Layer 4 of a small transformer language model trained on English Wikipedia (8 layers, counted from 0, width 128).
A neuron's activation on a vector x is GELU(weights . x + bias), where the dot is the dot product.

Input weights of the MLP neurons that the questions are about. A number n stands for n times 0.0017.
n27 (bias -0.029): 46 -4 65 15 -116 50 105 -258 193 -11 93 72 292 -74 11 29 123 144 141 -137 79 37 372 -4 -18 140 115 26 -14 41 -73 72 43 -85 36 -19 -129 35 18 -63 -174 105 142 132 201 7 -52 -29 44 161 93 4 -73 -295 44 -52 4 269 52 -56 -314 -107 68 -182 -311 -87 149 -22 -162 130 -129 36 134 36 -72 91 -99 132 4 131 134 -41 4 118 182 -7 -11 -79 -18 4 -137 -98 -163 30 -44 15 -102 35 -167 -272 -18 60 141 -26 -153 -67 93 -219 0 -103 -19 86 -56 -237 -105 79 -88 -60 -33 -42 154 -94 46 -73 116 274 69 -48
n51 (bias -0.053): 198 -82 139 0 -62 40 251 -93 19 83 71 -29 88 -137 152 44 134 -60 -33 -182 -255 15 57 -117 109 205 -59 83 18 -135 63 -65 -40 -16 148 156 -38 -151 83 -15 -3 20 -49 134 3 25 -16 0 69 -69 86 -32 -111 -37 138 -13 48 -3 27 188 69 -82 -43 117 43 -137 108 100 -95 25 107 49 -143 18 68 -74 -223 -60 -31 -149 -166 -48 -92 -95 -58 74 151 -103 78 37 -156 151 -81 -130 -259 29 -100 -18 -27 101 -49 -42 117 3 -156 -96 0 131 6 113 41 -57 51 -272 -53 -23 252 -157 -72 108 -113 -96 115 47 -34 -22 44 91
n119 (bias -0.047): 22 35 -89 79 103 -334 -78 -28 0 188 85 -104 182 60 45 -83 -32 10 -108 -79 78 -55 159 85 45 266 55 -109 13 185 267 -72 3 66 20 -81 -59 -67 -105 -36 -94 -6 14 -122 60 4 223 -180 73 80 -251 74 87 45 94 11 18 21 43 -39 152 45 -173 -186 99 34 18 118 27 109 54 -179 -56 -162 136 69 45 -45 127 71 47 75 -118 -34 -104 -58 -122 -150 104 -38 77 -93 -10 180 3 11 14 -109 -255 -192 -156 -207 116 72 -63 286 10 -193 177 91 14 -148 -142 -91 -133 139 87 -110 -7 153 160 43 -34 -167 100 -55 -59 49
n137 (bias -0.043): -146 81 35 -21 -172 -21 51 -87 29 238 43 91 206 -226 122 25 -65 67 190 -168 131 49 -142 -208 88 -82 107 4 88 -259 -201 73 175 -126 -76 86 120 -71 76 -268 196 148 -133 30 71 71 14 -123 -103 105 126 89 11 81 148 82 -219 7 -126 72 74 -21 -69 -43 -52 133 29 -179 -146 -117 10 -58 -114 179 -159 -80 213 95 -59 116 -55 148 -62 -86 144 35 -11 44 28 81 79 -76 52 -21 75 -32 126 -27 -212 74 -83 71 -53 -95 -365 -86 30 46 -83 96 -25 147 -174 188 -31 -203 -131 -20 49 0 7 4 -75 71 -21 21 177 -120
n141 (bias -0.019): 31 141 -80 27 27 -46 76 -63 68 -62 -170 153 -26 201 -40 34 31 -81 -66 157 105 118 -3 -16 -70 10 14 -65 -135 -101 -30 233 124 -4 227 89 10 48 -101 -41 -71 180 28 105 -14 -51 -37 10 51 173 -376 58 -14 -183 80 20 -72 -84 38 20 107 -239 -108 88 -63 153 27 204 92 7 108 0 -92 -105 135 -229 -27 67 66 26 -77 -86 -36 -210 7 119 -155 -3 -118 -177 -41 -59 -216 -17 172 7 60 -80 -26 -50 56 6 88 -3 3 -112 -50 217 119 -10 71 -75 -86 -81 -149 -21 34 246 -7 -234 79 -65 52 -161 63 297 -32 -10
n142 (bias -0.035): 126 -172 155 -121 291 -30 -116 -252 -24 76 99 -49 23 16 387 -114 12 59 191 49 142 33 37 73 -20 35 226 56 124 283 -59 166 -84 144 -131 -44 90 23 4 0 8 252 -143 -48 71 -95 -24 -144 79 -123 199 -59 -85 -47 -39 -87 32 0 -26 199 70 -350 -145 -40 50 4 147 -301 65 20 91 -27 -281 -179 -207 -62 8 55 -263 83 -155 96 65 -54 -53 112 63 -65 125 51 -40 217 -66 -40 59 59 -93 -221 -223 236 -42 -165 32 153 87 -48 -110 47 -56 -63 8 -20 -241 -248 120 -237 165 -38 31 -4 69 68 64 90 -143 58 -63 43
n159 (bias -0.019): -138 197 0 -159 -199 112 4 0 38 0 -56 242 58 -49 -162 275 -121 34 -58 73 36 -169 103 -124 215 93 -89 -132 -53 -15 -56 -154 -104 129 -116 -128 -123 4 -202 -127 86 -93 -306 162 113 -135 104 -78 -172 -18 83 224 35 96 -44 113 -68 -48 28 8 30 -48 40 26 4 -103 177 -311 -95 101 -69 162 -86 -69 236 -48 41 45 33 -25 -85 99 271 -51 -173 84 82 11 93 -125 98 -103 70 38 -149 -60 147 -4 36 149 -4 -82 -82 -54 23 181 233 114 -226 -15 120 56 -95 0 110 -88 60 -200 174 4 4 254 -216 -33 139 44 -245 41
n164 (bias -0.062): -38 -133 -7 -3 -56 -271 -126 154 141 -58 115 -178 -71 91 -29 63 -17 -33 -127 -7 114 -114 127 -42 -159 -197 -94 50 -35 23 106 -171 -58 42 -182 -125 186 210 58 57 -40 109 117 -34 295 191 133 20 233 101 51 160 31 -16 -60 151 -148 50 175 54 122 -173 58 -187 55 72 -101 -10 -16 63 -139 80 -57 161 -13 147 40 -46 -10 -135 -38 34 -26 -42 -39 -52 0 -58 -10 20 -67 24 -85 -158 23 -3 -46 60 -314 -96 10 140 -57 188 -24 145 -50 30 17 56 -23 3 75 157 -65 -136 -13 89 20 -22 -139 27 -144 99 -121 260 -31 -23
n188 (bias -0.058): 157 -406 92 31 -58 61 -52 -251 -189 -96 -22 -190 0 158 54 238 12 192 53 36 -138 148 -67 15 -89 -12 -159 -95 -198 47 -113 -97 49 -25 107 -119 55 -86 285 -26 -27 -24 191 -185 75 288 -35 -82 -63 -112 -226 28 -231 97 39 95 87 -239 73 138 54 -59 -156 -35 -23 27 265 -43 214 16 201 -140 39 -27 -115 -108 113 -176 116 -143 -122 96 148 -225 -98 -116 43 -52 117 19 -20 -64 -27 -103 153 126 213 86 30 -4 327 -172 79 28 -91 -75 -150 66 44 -152 193 12 68 20 -69 100 -43 79 121 11 -76 127 -15 254 147 -81 88 113
n270 (bias -0.023): -130 -22 28 68 -118 175 155 -7 -25 143 40 141 136 -4 -82 -47 66 -29 -141 138 -21 210 10 -127 -311 14 -94 124 24 213 -79 -7 265 94 85 -7 18 17 59 -24 -130 189 -120 41 -11 -265 79 118 130 10 252 -62 -11 -128 201 -131 0 -202 -24 226 129 -43 7 -22 -49 -64 -171 -18 -247 14 -38 -66 -167 -74 4 206 -72 198 39 -35 -34 66 28 -56 45 -43 18 152 -36 -11 76 144 39 215 65 142 -125 -257 -101 -72 -53 -148 87 -104 277 -51 -165 -36 -37 50 47 -73 -180 159 0 37 72 201 -265 -52 -35 70 122 -79 -146 -25 0 -72
n274 (bias -0.018): 30 -89 -82 -6 -41 56 -36 -161 161 42 21 36 -87 61 136 -10 58 -134 208 -17 -147 -12 6 -19 -64 132 60 191 52 -134 -54 -185 84 184 191 123 -134 157 -71 -206 87 9 90 33 242 -6 -99 -67 151 -49 -91 84 30 22 86 -91 207 6 -60 -39 105 -35 140 93 -6 -32 29 -86 113 -35 -115 -164 -65 -218 3 66 -163 -73 85 -37 -136 -78 -146 274 -145 -9 -109 -135 0 -16 -148 -118 -76 191 109 116 54 -58 -56 -176 -28 31 148 -135 -71 -74 -48 139 36 42 -35 158 -72 -167 47 36 -83 37 86 101 -72 39 -37 -125 -82 184 -63 -45
n296 (bias -0.033): -11 -182 -125 -282 -142 -87 -214 17 42 -7 58 -11 -27 101 -230 110 94 134 60 78 -104 -95 -72 165 51 -62 -93 -156 177 -223 -212 -35 -20 -36 -127 10 164 122 53 -65 79 31 -43 249 -17 -28 106 92 -52 26 -77 -131 -224 -102 48 153 -153 10 -42 21 -95 58 -50 0 61 64 -73 -164 -74 35 27 66 218 -147 -141 -169 48 17 -24 33 110 -77 -23 0 -239 78 38 4 17 24 0 84 -24 115 -69 93 109 -62 -73 175 170 95 221 56 -163 -17 48 139 -70 178 200 -45 274 -17 192 -84 62 -66 -41 -13 110 -108 -43 17 -200 71 110 174
n301 (bias 0.019): 164 -79 -65 113 -24 13 251 -78 160 172 -110 146 167 14 68 -69 -91 90 121 4 37 -118 -20 176 141 -55 101 -192 -33 -225 -17 -89 -210 -148 -30 0 -93 20 30 -26 69 -132 4 -16 -10 -94 -111 -93 184 119 165 -201 29 -157 -55 73 -112 28 -130 66 79 -28 164 -24 44 0 -98 134 -20 -271 -33 -50 7 222 -125 -204 52 -45 31 20 50 -60 101 57 -60 -20 -138 82 86 68 63 -141 -109 77 208 77 -44 43 13 -97 -13 7 -111 75 31 196 107 -58 175 -93 333 -14 39 -118 -17 67 -186 53 158 33 20 -21 -304 83 -191 -158 46 -158
n325 (bias -0.054): -264 -76 -44 191 44 200 -69 -102 -145 -228 -184 88 -269 109 287 134 -190 45 -181 -139 153 95 81 228 -4 18 9 5 296 -117 -9 -143 208 33 -118 241 201 30 -13 -72 -67 0 130 80 27 -9 161 -22 72 43 -73 9 -255 4 112 9 136 67 -198 -18 93 0 -22 27 -48 -141 -244 -258 44 36 -43 -282 -18 -13 83 -274 161 85 -389 95 23 -192 57 -109 43 168 148 -92 85 22 -99 -83 335 -136 49 14 -240 -149 212 -125 -227 -142 203 -83 172 68 -138 -53 182 -224 225 -186 243 67 -75 101 385 103 71 209 157 73 -221 72 -31 22 51 49
n462 (bias -0.030): -86 115 28 93 164 35 -199 -114 109 -231 -131 30 -21 69 18 -83 -80 76 156 78 56 70 -178 25 14 -101 49 -171 -176 -108 -54 89 14 147 70 223 133 -14 -199 -75 -87 208 236 -119 40 -200 -108 -89 98 103 113 127 0 -171 57 -113 -66 94 -14 36 -104 25 28 -25 39 387 120 39 46 -141 56 -35 -11 109 88 -11 -119 -43 -167 -66 26 -73 126 -291 -244 89 -14 70 -147 64 4 -66 -78 -7 87 -131 -57 -24 -115 216 -77 -45 62 -67 190 80 74 -182 -51 72 18 -135 -63 -155 71 -7 -198 159 4 -131 -14 -51 111 280 43 68 237 -122
n482 (bias -0.035): -138 54 -138 -47 91 105 -49 82 -58 -78 116 -112 -93 -32 -198 67 19 112 56 -13 -150 38 49 194 -152 38 27 -13 30 -54 -64 -59 -74 90 84 -91 -217 34 -12 -109 157 -128 -113 193 -6 -90 -64 200 134 -49 -71 -64 -46 28 -22 -100 -6 -112 21 -194 -76 156 28 -3 -50 0 -113 32 169 10 74 111 225 -136 115 -69 102 60 -38 145 149 143 133 16 -80 -85 -77 -134 146 -92 -13 -23 9 3 160 -23 -13 100 -283 -41 115 -101 22 -20 374 -103 0 136 -158 -67 -16 184 88 70 22 -39 -3 141 -146 37 -47 94 43 13 16 3 -162 -19
n540 (bias -0.010): -202 86 -20 36 -173 83 -112 7 -43 10 127 -38 109 -7 -91 23 134 -36 -164 -3 -3 -3 -44 0 89 56 -69 -221 111 -70 102 -147 179 -229 10 -111 53 -16 -55 -22 -93 9 -176 -81 180 -3 -30 36 17 -44 54 -13 -89 43 26 -7 -67 13 -75 94 76 225 26 -234 -29 -3 30 -10 191 23 96 -32 -104 -39 -78 85 83 -46 33 121 -41 121 -74 242 -90 153 86 170 -76 -148 80 3 82 54 -3 87 -190 132 -329 76 23 -38 -197 136 57 44 -22 -190 -50 344 -203 84 74 -103 23 132 -60 13 -211 19 77 37 32 -301 36 10 16 26
n561 (bias -0.023): 73 -67 49 70 28 -157 -137 -21 64 93 49 -87 -55 -78 70 35 0 -11 113 -80 14 147 -77 -21 -53 57 -29 -39 51 95 -32 -7 123 288 55 -93 -4 -20 82 -154 -35 163 -29 -80 -132 78 180 112 -173 -34 43 -184 234 223 109 11 75 -215 -89 160 -21 -183 -24 213 62 -87 85 95 -221 152 48 167 -53 -86 -131 -229 -49 130 -73 99 -238 -205 24 14 -187 -136 28 -36 81 70 92 50 111 221 57 -68 -115 -114 -224 -204 -182 -209 103 72 -128 -132 -211 -91 -18 137 -71 -50 -4 -78 138 -47 -32 88 151 -84 17 97 163 232 52 -14 46 -21
n625 (bias -0.028): 35 102 -164 -15 270 151 -47 -56 -84 -4 -18 -262 -110 27 15 106 -142 -103 106 -165 -85 -28 -80 41 -370 -50 131 23 44 171 -53 35 0 -24 -160 127 174 -69 -11 -324 -194 61 -154 154 38 176 -68 139 69 -7 212 -27 -102 19 129 69 8 156 178 242 -158 -61 -70 -46 93 -30 -92 291 -19 -88 114 -143 -123 -199 115 -150 -68 61 -79 168 -28 135 74 22 26 0 34 23 38 -19 11 -82 79 -227 4 -172 83 101 -212 -156 -137 240 -168 8 -88 27 32 68 173 -15 -57 -65 39 -53 224 261 -91 117 -8 -235 -59 108 -70 95 -124 181 -122 19
n634 (bias -0.073): 94 -210 53 -229 8 128 127 -12 -154 194 181 60 12 -4 -98 132 -54 58 111 -51 -85 -149 -122 271 115 -178 -199 13 154 -62 -54 166 52 -69 -210 -226 132 242 -221 -31 -25 63 64 -160 25 -54 -4 250 12 -95 96 -96 90 33 66 180 469 95 35 113 -8 -8 16 -150 32 -257 -38 21 4 278 -116 -96 -113 32 -291 -73 -37 153 -16 -44 -51 -38 -72 -230 -80 -49 8 246 12 -201 71 -30 -102 0 228 67 74 -63 -159 -314 -36 -44 129 -166 -33 13 12 217 -197 21 50 226 -38 54 -45 233 -8 199 -78 -229 89 -265 -120 78 122 -78 191 0
n658 (bias -0.020): 130 16 221 137 -218 187 274 -125 -139 -193 125 90 107 108 105 -67 64 185 69 4 131 11 -4 -116 47 -198 115 120 215 142 55 -138 76 -62 8 -268 -150 -19 111 108 -238 77 -98 -22 0 -294 16 -118 309 0 212 -32 -94 -82 35 -136 96 -4 -237 -64 -121 -24 23 44 135 -62 4 -90 201 -91 -111 -187 -123 27 -46 -70 75 87 210 57 -119 0 -145 -15 -31 8 -193 207 161 98 287 -97 -101 -44 -115 -267 -12 -64 -27 -134 107 151 -64 77 -160 0 -273 156 -180 16 111 -56 105 147 236 -117 -229 152 -82 -34 -108 24 46 8 101 -98 -63 51
n686 (bias -0.060): -124 -210 136 -126 36 -25 -185 118 -26 81 -105 -120 172 -128 136 192 0 40 -71 -11 14 -20 69 -28 -29 84 -117 -158 -128 163 -51 11 46 -152 -330 -59 167 -164 -88 55 91 -116 -136 17 -37 73 40 47 -193 332 96 -44 53 68 141 48 -129 -18 112 128 129 -127 -109 47 -14 -32 -139 58 43 146 -25 -25 187 7 -18 -61 254 -11 50 -87 162 185 -257 -198 189 -97 -62 56 109 75 0 -234 146 -84 -131 241 57 -62 49 109 -39 205 -190 283 26 77 -163 61 -81 58 91 73 7 73 75 37 -102 3 29 10 7 59 -56 127 32 -219 -44 -170
n690 (bias -0.039): -29 260 81 -71 -102 -86 -4 194 -104 105 -157 -63 180 -87 -127 146 -36 111 66 -18 -66 -76 -48 206 -7 233 -56 -97 51 -107 -11 158 62 206 -108 0 228 -24 114 -189 -218 -133 104 -61 140 -133 -196 -18 150 116 -65 39 189 -159 131 -40 -22 -21 -171 18 -81 -243 111 126 108 172 -241 255 24 -14 -131 28 -266 24 -105 -120 89 -253 11 93 -200 225 93 3 121 105 -25 44 4 -14 76 124 -35 69 -118 11 14 -92 -34 32 83 85 -18 -73 36 -97 30 131 -40 -93 -97 76 62 -201 -245 99 46 -38 39 105 35 -54 7 -142 25 11 104 -11
n734 (bias -0.079): 249 -101 -4 41 48 110 77 33 72 -192 -130 155 62 69 -100 -177 -99 -4 -194 82 66 275 126 -214 -49 -45 -212 -232 -58 -26 -86 140 -44 -12 -15 233 34 145 -18 -93 45 84 -286 -14 182 -269 -26 187 151 72 -160 -265 226 48 -30 -38 61 113 127 -30 134 -166 -102 -4 -30 74 -209 71 -33 182 44 -58 -228 88 147 -264 -64 120 -145 -25 -105 -8 -7 -293 -47 -85 143 -97 60 19 125 8 -22 -141 102 -34 0 176 7 75 18 94 163 -286 -4 -80 -70 56 19 -34 117 -57 104 -125 103 -204 162 170 26 -104 88 -42 116 -90 -45 142 -25 -26
n741 (bias -0.066): 59 -28 104 0 141 -202 -121 -40 123 -46 -27 0 -47 -190 141 114 -318 -53 51 34 44 -34 -148 4 -101 65 81 -219 -265 -53 89 118 4 115 -299 79 -122 -82 99 -201 160 123 -123 -89 -8 -132 -277 -113 -78 23 145 242 127 -81 49 8 190 204 23 0 121 -33 -99 -12 228 141 -103 -215 132 -250 324 -324 29 -67 -4 -221 -8 20 -181 216 -30 133 47 -32 -138 -40 -110 -126 167 101 -25 0 0 -182 405 -37 -16 -27 67 -118 -103 -51 275 -176 -202 103 -65 -20 70 -16 -62 -29 17 164 -40 209 -16 -106 -41 160 187 -95 110 151 -24 81 123 61
n742 (bias -0.037): 0 -100 -31 -266 -37 -107 67 34 56 49 84 -11 -40 286 105 -86 98 65 -100 93 162 -134 -85 -34 -171 -10 -25 178 -10 159 99 163 -30 47 -17 -52 -100 -116 23 -98 97 21 90 -29 -167 35 -48 41 10 151 -24 3 25 89 -172 -35 -143 3 272 35 31 -214 -13 -35 91 160 3 14 37 -215 50 77 -97 -208 37 102 -155 -89 -61 80 18 -46 -23 -47 30 14 159 103 -107 -31 132 -141 51 -84 86 292 147 -157 -86 -114 158 -40 101 156 -160 17 122 181 -280 107 -94 3 -67 62 41 -85 -7 -13 291 -105 50 28 -153 -24 -296 126 -65 -48
n744 (bias -0.019): -86 -74 48 -22 -45 72 40 67 13 -177 -9 53 16 -78 219 -35 88 -139 43 -133 -258 57 -18 38 -208 84 135 -65 108 158 -96 100 65 -98 164 -20 -64 -9 -53 64 123 -118 -30 70 205 -201 -135 51 -19 46 33 -94 134 -3 35 49 75 -90 15 108 26 42 -47 6 -38 -270 166 99 -13 -126 12 122 88 -235 57 -64 187 -87 -19 109 114 -177 -188 13 -44 -64 100 56 -202 10 -166 -122 -82 218 84 36 -61 -40 -12 -61 194 -86 -55 10 218 -179 90 -16 -118 -64 136 247 188 13 0 59 -138 31 16 25 -22 -43 34 -51 -64 -35 -82 115

Each question shows a token from some text and the vector x that enters the MLP there. A number n stands for n times 0.0089.

" by": -116 -119 -56 -36 213 -255 -52 43 1 123 -89 52 13 -13 -111 -179 95 -30 232 -88 -51 97 -152 -48 -104 -28 -34 166 -198 72 92 132 -298 69 195 -81 -187 -15 54 -53 35 22 -281 -214 42 -96 193 38 -40 71 84 -51 -27 -85 7 29 88 -51 -28 4 -15 -22 61 -15 -72 52 67 95 -62 -66 -72 -84 -3 79 -110 89 -15 134 -38 70 22 1 115 -55 142 86 -78 109 11 64 -115 146 -102 -90 -118 86 135 88 2 -2 240 100 -68 -16 124 -75 87 -45 41 -85 4 -37 129 75 -58 47 68 82 35 118 -43 -100 144 -27 37 104 -343 -90
Which neuron lights up most? n482

" an": -143 -14 -96 16 188 -154 -111 -1 32 -3 -95 45 -10 -95 -23 -56 164 5 151 -38 3 192 -154 -25 -143 2 -46 130 -214 -20 154 111 -6 -17 131 -41 -20 9 -76 -25 -7 -175 -348 -192 -43 -69 92 -121 -50 -48 40 87 -97 21 109 13 228 116 -21 63 -56 -197 -8 70 -145 132 12 -20 -124 87 -117 -39 -104 130 -133 -15 1 -4 -15 90 -28 -6 -53 -57 54 294 92 109 -112 140 -18 -3 35 12 -105 -71 106 29 -20 -110 105 150 -28 -35 -47 -70 165 -43 82 114 -60 -136 11 70 -52 -51 219 -3 56 86 142 -102 151 70 144 113 -142 -86
Which neuron lights up most? n137

" particularly": -95 128 -146 -145 145 -64 18 -8 29 -3 -101 114 -68 -40 93 -73 24 3 67 -35 -130 216 -228 151 -17 -80 -52 122 -386 15 99 71 17 -62 150 -9 -18 57 -76 36 -10 -212 -349 -192 -4 -123 227 83 -45 42 11 88 -32 21 -81 26 229 -23 -59 104 -161 -89 57 19 -42 -33 106 -61 -66 -64 -230 -32 -80 149 -84 63 -44 73 132 63 -7 34 -9 33 205 182 -28 14 -157 76 89 -98 45 43 27 116 74 37 2 65 73 -55 -50 -28 -71 5 177 -20 40 48 -95 -65 44 -56 6 -65 93 97 -28 65 112 -94 150 -20 22 101 -183 -11
The most active neuron and its activation: n141, at about 1.3

".": -145 -185 -63 29 110 -16 -49 5 25 155 -7 64 -73 -54 -67 -82 141 111 276 27 8 140 -132 -74 -54 -157 -13 84 -232 17 213 7 -162 -66 138 -127 -85 -3 -48 -101 102 -165 -233 -176 22 -127 229 -33 45 -137 21 -41 -11 -26 59 -55 179 -15 -40 -63 24 -119 29 -17 -55 -3 -79 15 -25 -131 -190 -122 -89 132 16 46 61 26 -9 20 -35 78 -32 -28 46 105 -7 162 -134 183 58 232 -74 -66 -65 4 63 39 -4 46 241 201 -65 52 -9 7 32 -71 102 -78 -27 -116 106 49 -42 40 250 90 -47 168 -11 -76 177 -42 -15 75 -190 -50
Which neuron lights up most? n658

"tiv": -69 70 -153 -45 267 -59 -61 -142 -93 -32 -6 -45 -2 -106 -136 -133 -50 87 90 23 -137 151 -269 120 92 -159 -49 138 -79 -13 83 44 -99 -88 86 -41 -226 76 107 108 -47 -74 17 -255 -30 66 226 -25 30 39 -122 -22 -6 69 95 -24 114 106 -21 -91 -184 11 0 -4 84 -44 144 12 -33 -66 -167 -121 121 333 -106 -12 38 48 -100 -31 41 -48 -49 -160 30 220 -20 -35 -191 8 37 155 170 43 -44 -18 155 -99 52 34 50 182 -27 -123 99 42 -77 32 128 -36 -81 -30 -18 137 6 -75 203 103 18 150 4 -116 92 2 -56 -1 -245 69
Which neuron lights up most? n325

"tim": 40 -26 -81 -82 140 -87 42 -214 -62 -91 -66 -51 -84 -66 74 -100 26 -66 47 64 7 84 -347 101 -63 -4 -102 143 -139 19 168 23 -238 -70 173 -153 -164 34 25 -13 118 -23 -145 -202 -6 -79 149 -149 -158 61 8 130 -98 -46 -3 89 106 1 -169 -57 -67 -60 152 81 73 88 86 -8 -162 -3 -243 -39 -24 165 -158 -25 218 156 -86 3 -38 -55 -50 -54 95 260 89 88 -120 48 -94 93 156 31 -5 15 38 69 148 -16 76 116 50 -44 121 16 23 -88 167 117 -77 22 48 65 -16 103 82 81 -25 -12 44 -121 62 9 137 145 -263 31
The most active neuron and its activation: n325, at about 0.95

" early": -126 -78 -172 -174 69 -95 36 -84 48 64 -132 71 -40 -3 260 19 79 -14 69 49 -31 218 -420 61 -121 -17 16 148 -223 -76 75 13 -255 -81 180 -55 -70 25 26 65 64 -94 -271 -128 -76 47 169 -17 -173 -43 0 68 -17 30 -48 127 169 46 -102 12 -148 -43 91 -30 46 50 -3 19 -124 -35 -62 -4 -92 263 -114 -79 133 -16 12 30 -21 66 114 1 154 157 -44 69 -29 28 -23 74 -6 8 -11 113 78 129 23 34 -135 -28 4 71 -87 101 -11 -82 69 23 -79 -130 80 -71 -41 -2 110 63 -22 18 20 -58 185 -40 121 166 -157 -15
Which neuron lights up most? n137

" Manhattan": 12 -18 -108 33 214 14 20 120 56 9 -134 87 -35 -77 -29 -267 95 -38 90 180 -95 151 -251 107 -126 -119 21 251 -141 29 172 36 -163 49 132 -6 -78 -140 76 -17 -48 -57 -265 -206 -80 -106 166 -51 -45 -80 -39 33 -95 -15 -98 -52 51 129 -47 -25 92 -87 190 -58 -30 -65 -55 -24 -48 -82 -176 109 -9 205 -95 30 9 18 -58 56 102 44 90 83 172 163 -71 106 -140 27 85 40 62 -25 -213 26 80 -16 73 81 45 -14 -82 -6 45 -27 36 -127 136 133 -190 124 -57 75 39 83 194 76 31 9 -91 -94 138 -49 -9 36 -204 -112
Which neuron lights up most? n270

"s": -157 6 -137 -78 119 -29 -29 166 -16 95 -73 54 -120 65 22 -89 144 -72 150 134 -75 134 -158 -19 -66 -34 2 137 -175 39 79 109 -122 -75 125 -52 -40 -52 30 -103 -50 25 -269 -189 25 -42 -6 -180 85 92 113 -32 -102 42 -34 -13 194 43 -211 32 106 -106 129 50 -205 -112 129 72 -174 -1 -56 -16 -32 141 -130 69 35 -98 -5 100 -34 -49 -43 244 109 67 -7 143 -32 217 -43 47 23 137 -3 -39 34 4 136 -88 52 -42 -24 -48 -60 56 50 27 59 40 24 -120 102 88 -125 115 137 -7 94 117 -191 -114 -22 -91 80 128 -357 -47
Which neuron lights up most? n274

" State": -72 -59 -176 -2 175 1 -89 47 -108 13 -92 20 -45 -11 -17 -107 -20 -22 158 71 -79 159 -121 198 -147 -79 0 239 -219 110 169 18 -255 -1 143 -42 65 -81 74 -82 -16 -50 -174 -92 -115 -111 162 34 -132 -195 77 50 -84 -41 -11 16 107 162 -38 -85 -32 -90 185 -127 1 10 215 -21 -170 80 -187 33 70 311 -51 174 -82 14 -50 2 7 -60 -49 72 138 219 -165 31 -141 124 -139 57 40 -3 -133 51 143 1 86 134 -17 -22 13 -25 11 79 -11 -95 20 126 -47 59 74 -58 -75 77 141 138 0 168 -100 -59 76 -129 -14 58 -160 -82
Which two neurons fire most, strongest first? n270, n462

"pi": -51 -145 -133 99 179 -167 -7 -154 -8 -44 -104 -13 -64 -49 -50 -56 131 -7 129 22 -103 2 -229 162 14 -21 -45 193 -227 -40 98 20 -316 -12 104 -68 -117 74 -24 -28 8 47 -87 -334 94 13 243 -136 10 -24 -55 94 -45 8 87 35 78 -90 -188 -69 -222 -86 -6 126 21 75 240 75 38 117 -244 61 15 -13 -46 -20 -43 -28 -50 27 -31 17 -2 24 81 83 72 76 -63 230 -6 1 106 37 -59 -111 82 181 -16 91 67 142 18 -6 87 64 26 -231 76 -2 -77 29 125 131 17 -26 174 -26 17 77 -24 -158 56 92 16 143 -203 -114
Which two neurons fire most, strongest first? n462, n188

"press": -56 184 -87 -56 165 -128 12 -21 -23 -107 -133 84 51 -80 29 -162 -97 -25 204 85 -109 87 -269 -31 -24 12 -73 83 -103 -117 80 48 -255 -45 216 -49 -206 29 69 -35 -30 -97 -105 -277 -33 -11 127 -203 22 68 28 156 -169 -36 88 53 77 29 -83 29 14 -18 64 -52 118 13 44 91 -110 -51 -296 -59 0 119 -48 -83 130 73 67 23 29 2 65 -11 172 157 -80 4 -152 102 17 139 117 89 -94 -43 -2 73 171 -25 65 285 -68 25 16 -107 70 -122 60 86 -86 -79 -40 77 37 85 201 53 49 30 13 -164 182 -94 -110 -80 -121 132
Which neuron lights up most? n690

"qu": -25 -32 -65 -11 47 -194 85 -102 37 -143 -91 -23 -37 4 -127 10 13 -29 84 29 -47 152 -297 191 25 -153 31 -11 -194 88 -14 171 -208 -82 64 -88 22 -29 163 59 120 -157 -62 -186 -58 42 205 -199 -73 -3 -8 63 71 -26 92 35 84 160 18 -195 -117 12 46 -7 -17 -84 47 22 -85 -55 -221 7 161 289 -37 -23 126 -10 -135 74 -70 -53 224 -15 77 -7 8 34 -42 82 -40 204 79 20 40 -46 129 10 178 80 26 43 87 -1 -5 141 -15 35 -28 41 51 84 -83 126 -34 -81 198 119 24 84 -101 -143 -114 -99 -222 38 -229 -142
The most active neuron and its activation: n301, at about 2.6

" American": -113 -37 -55 -12 135 -140 -33 100 8 58 -46 0 -169 -37 61 -62 67 -86 191 32 -62 319 -218 85 -171 55 -50 201 -195 26 160 101 -115 -41 176 -104 -77 -80 90 -64 -79 -31 -274 -185 1 -30 184 17 15 -20 37 98 -70 23 -28 38 85 88 -48 68 -140 -106 123 35 -76 -36 96 -69 -205 -36 -250 44 -4 179 -138 21 25 71 20 88 -28 1 35 219 173 235 -31 120 -62 56 -109 61 -22 -13 -94 4 37 112 113 -16 22 -130 -102 -24 15 -44 -24 -9 -11 116 -146 -27 41 89 66 9 123 53 19 38 -33 -31 164 5 24 21 -275 -96
Which three neurons fire most, strongest first? n561, n270, n142

" ": -147 -208 -131 105 240 -125 -40 69 -202 44 4 76 -43 104 84 -95 143 -77 65 26 -46 208 -369 67 -25 -19 -34 16 -184 27 -24 40 -90 -30 249 -159 -133 35 -36 -51 56 -105 -84 -257 3 -56 96 18 -12 -28 13 51 -106 112 -67 95 149 -60 -4 -45 -64 -178 -9 7 -123 -21 56 -58 -149 84 -76 -131 -11 19 -124 -1 93 -41 -38 27 29 10 66 88 87 290 -78 169 39 184 -9 42 153 23 -100 -47 -26 -7 87 -42 142 69 -24 13 98 33 44 -60 116 -51 40 -86 180 19 -99 64 41 27 163 66 -76 -33 93 17 44 145 -98 -153
The most active neuron and its activation: n188, at about 3.1

"st": -48 -27 -111 -162 156 -162 9 -48 -74 -78 28 13 7 14 63 -15 114 80 103 242 -69 84 -294 179 93 2 23 70 -222 -38 97 188 -234 -8 128 -115 -66 -56 19 -18 1 -87 -163 -146 -112 -80 292 -70 -189 28 -90 -22 -152 33 110 138 143 88 -79 -106 -49 34 43 112 15 17 15 -41 -135 65 62 -58 -24 163 -126 58 205 90 -8 0 -37 -94 100 -35 53 213 -44 15 23 -65 25 67 -7 12 -69 -88 84 -9 156 16 39 111 74 -55 35 26 -94 -29 142 34 -4 -247 -113 71 -52 6 82 151 57 66 -37 -138 138 -74 -85 -4 -258 8
The most active neuron and its activation: n141, at about 2

"ising": -45 25 -60 -119 219 -141 56 -23 -31 89 -40 65 -46 -59 -111 -89 -93 -24 66 177 -190 143 -288 202 -3 -29 -101 34 -185 -139 259 102 -185 -42 161 -8 -115 42 97 -31 -72 28 -288 -186 -129 15 192 32 19 -15 -31 -109 -21 -21 -30 -29 48 37 1 38 -52 27 -9 6 83 0 175 87 -74 -58 -122 -96 -79 119 -148 82 -25 95 -43 -35 2 89 14 76 84 189 -57 63 -89 13 109 145 5 51 -5 107 19 128 188 6 71 210 -166 -40 -4 72 193 -63 43 0 -76 -135 -47 9 51 -44 174 106 -33 190 16 -42 107 -58 -138 -60 -263 -35
The most active neuron and its activation: n301, at about 1.9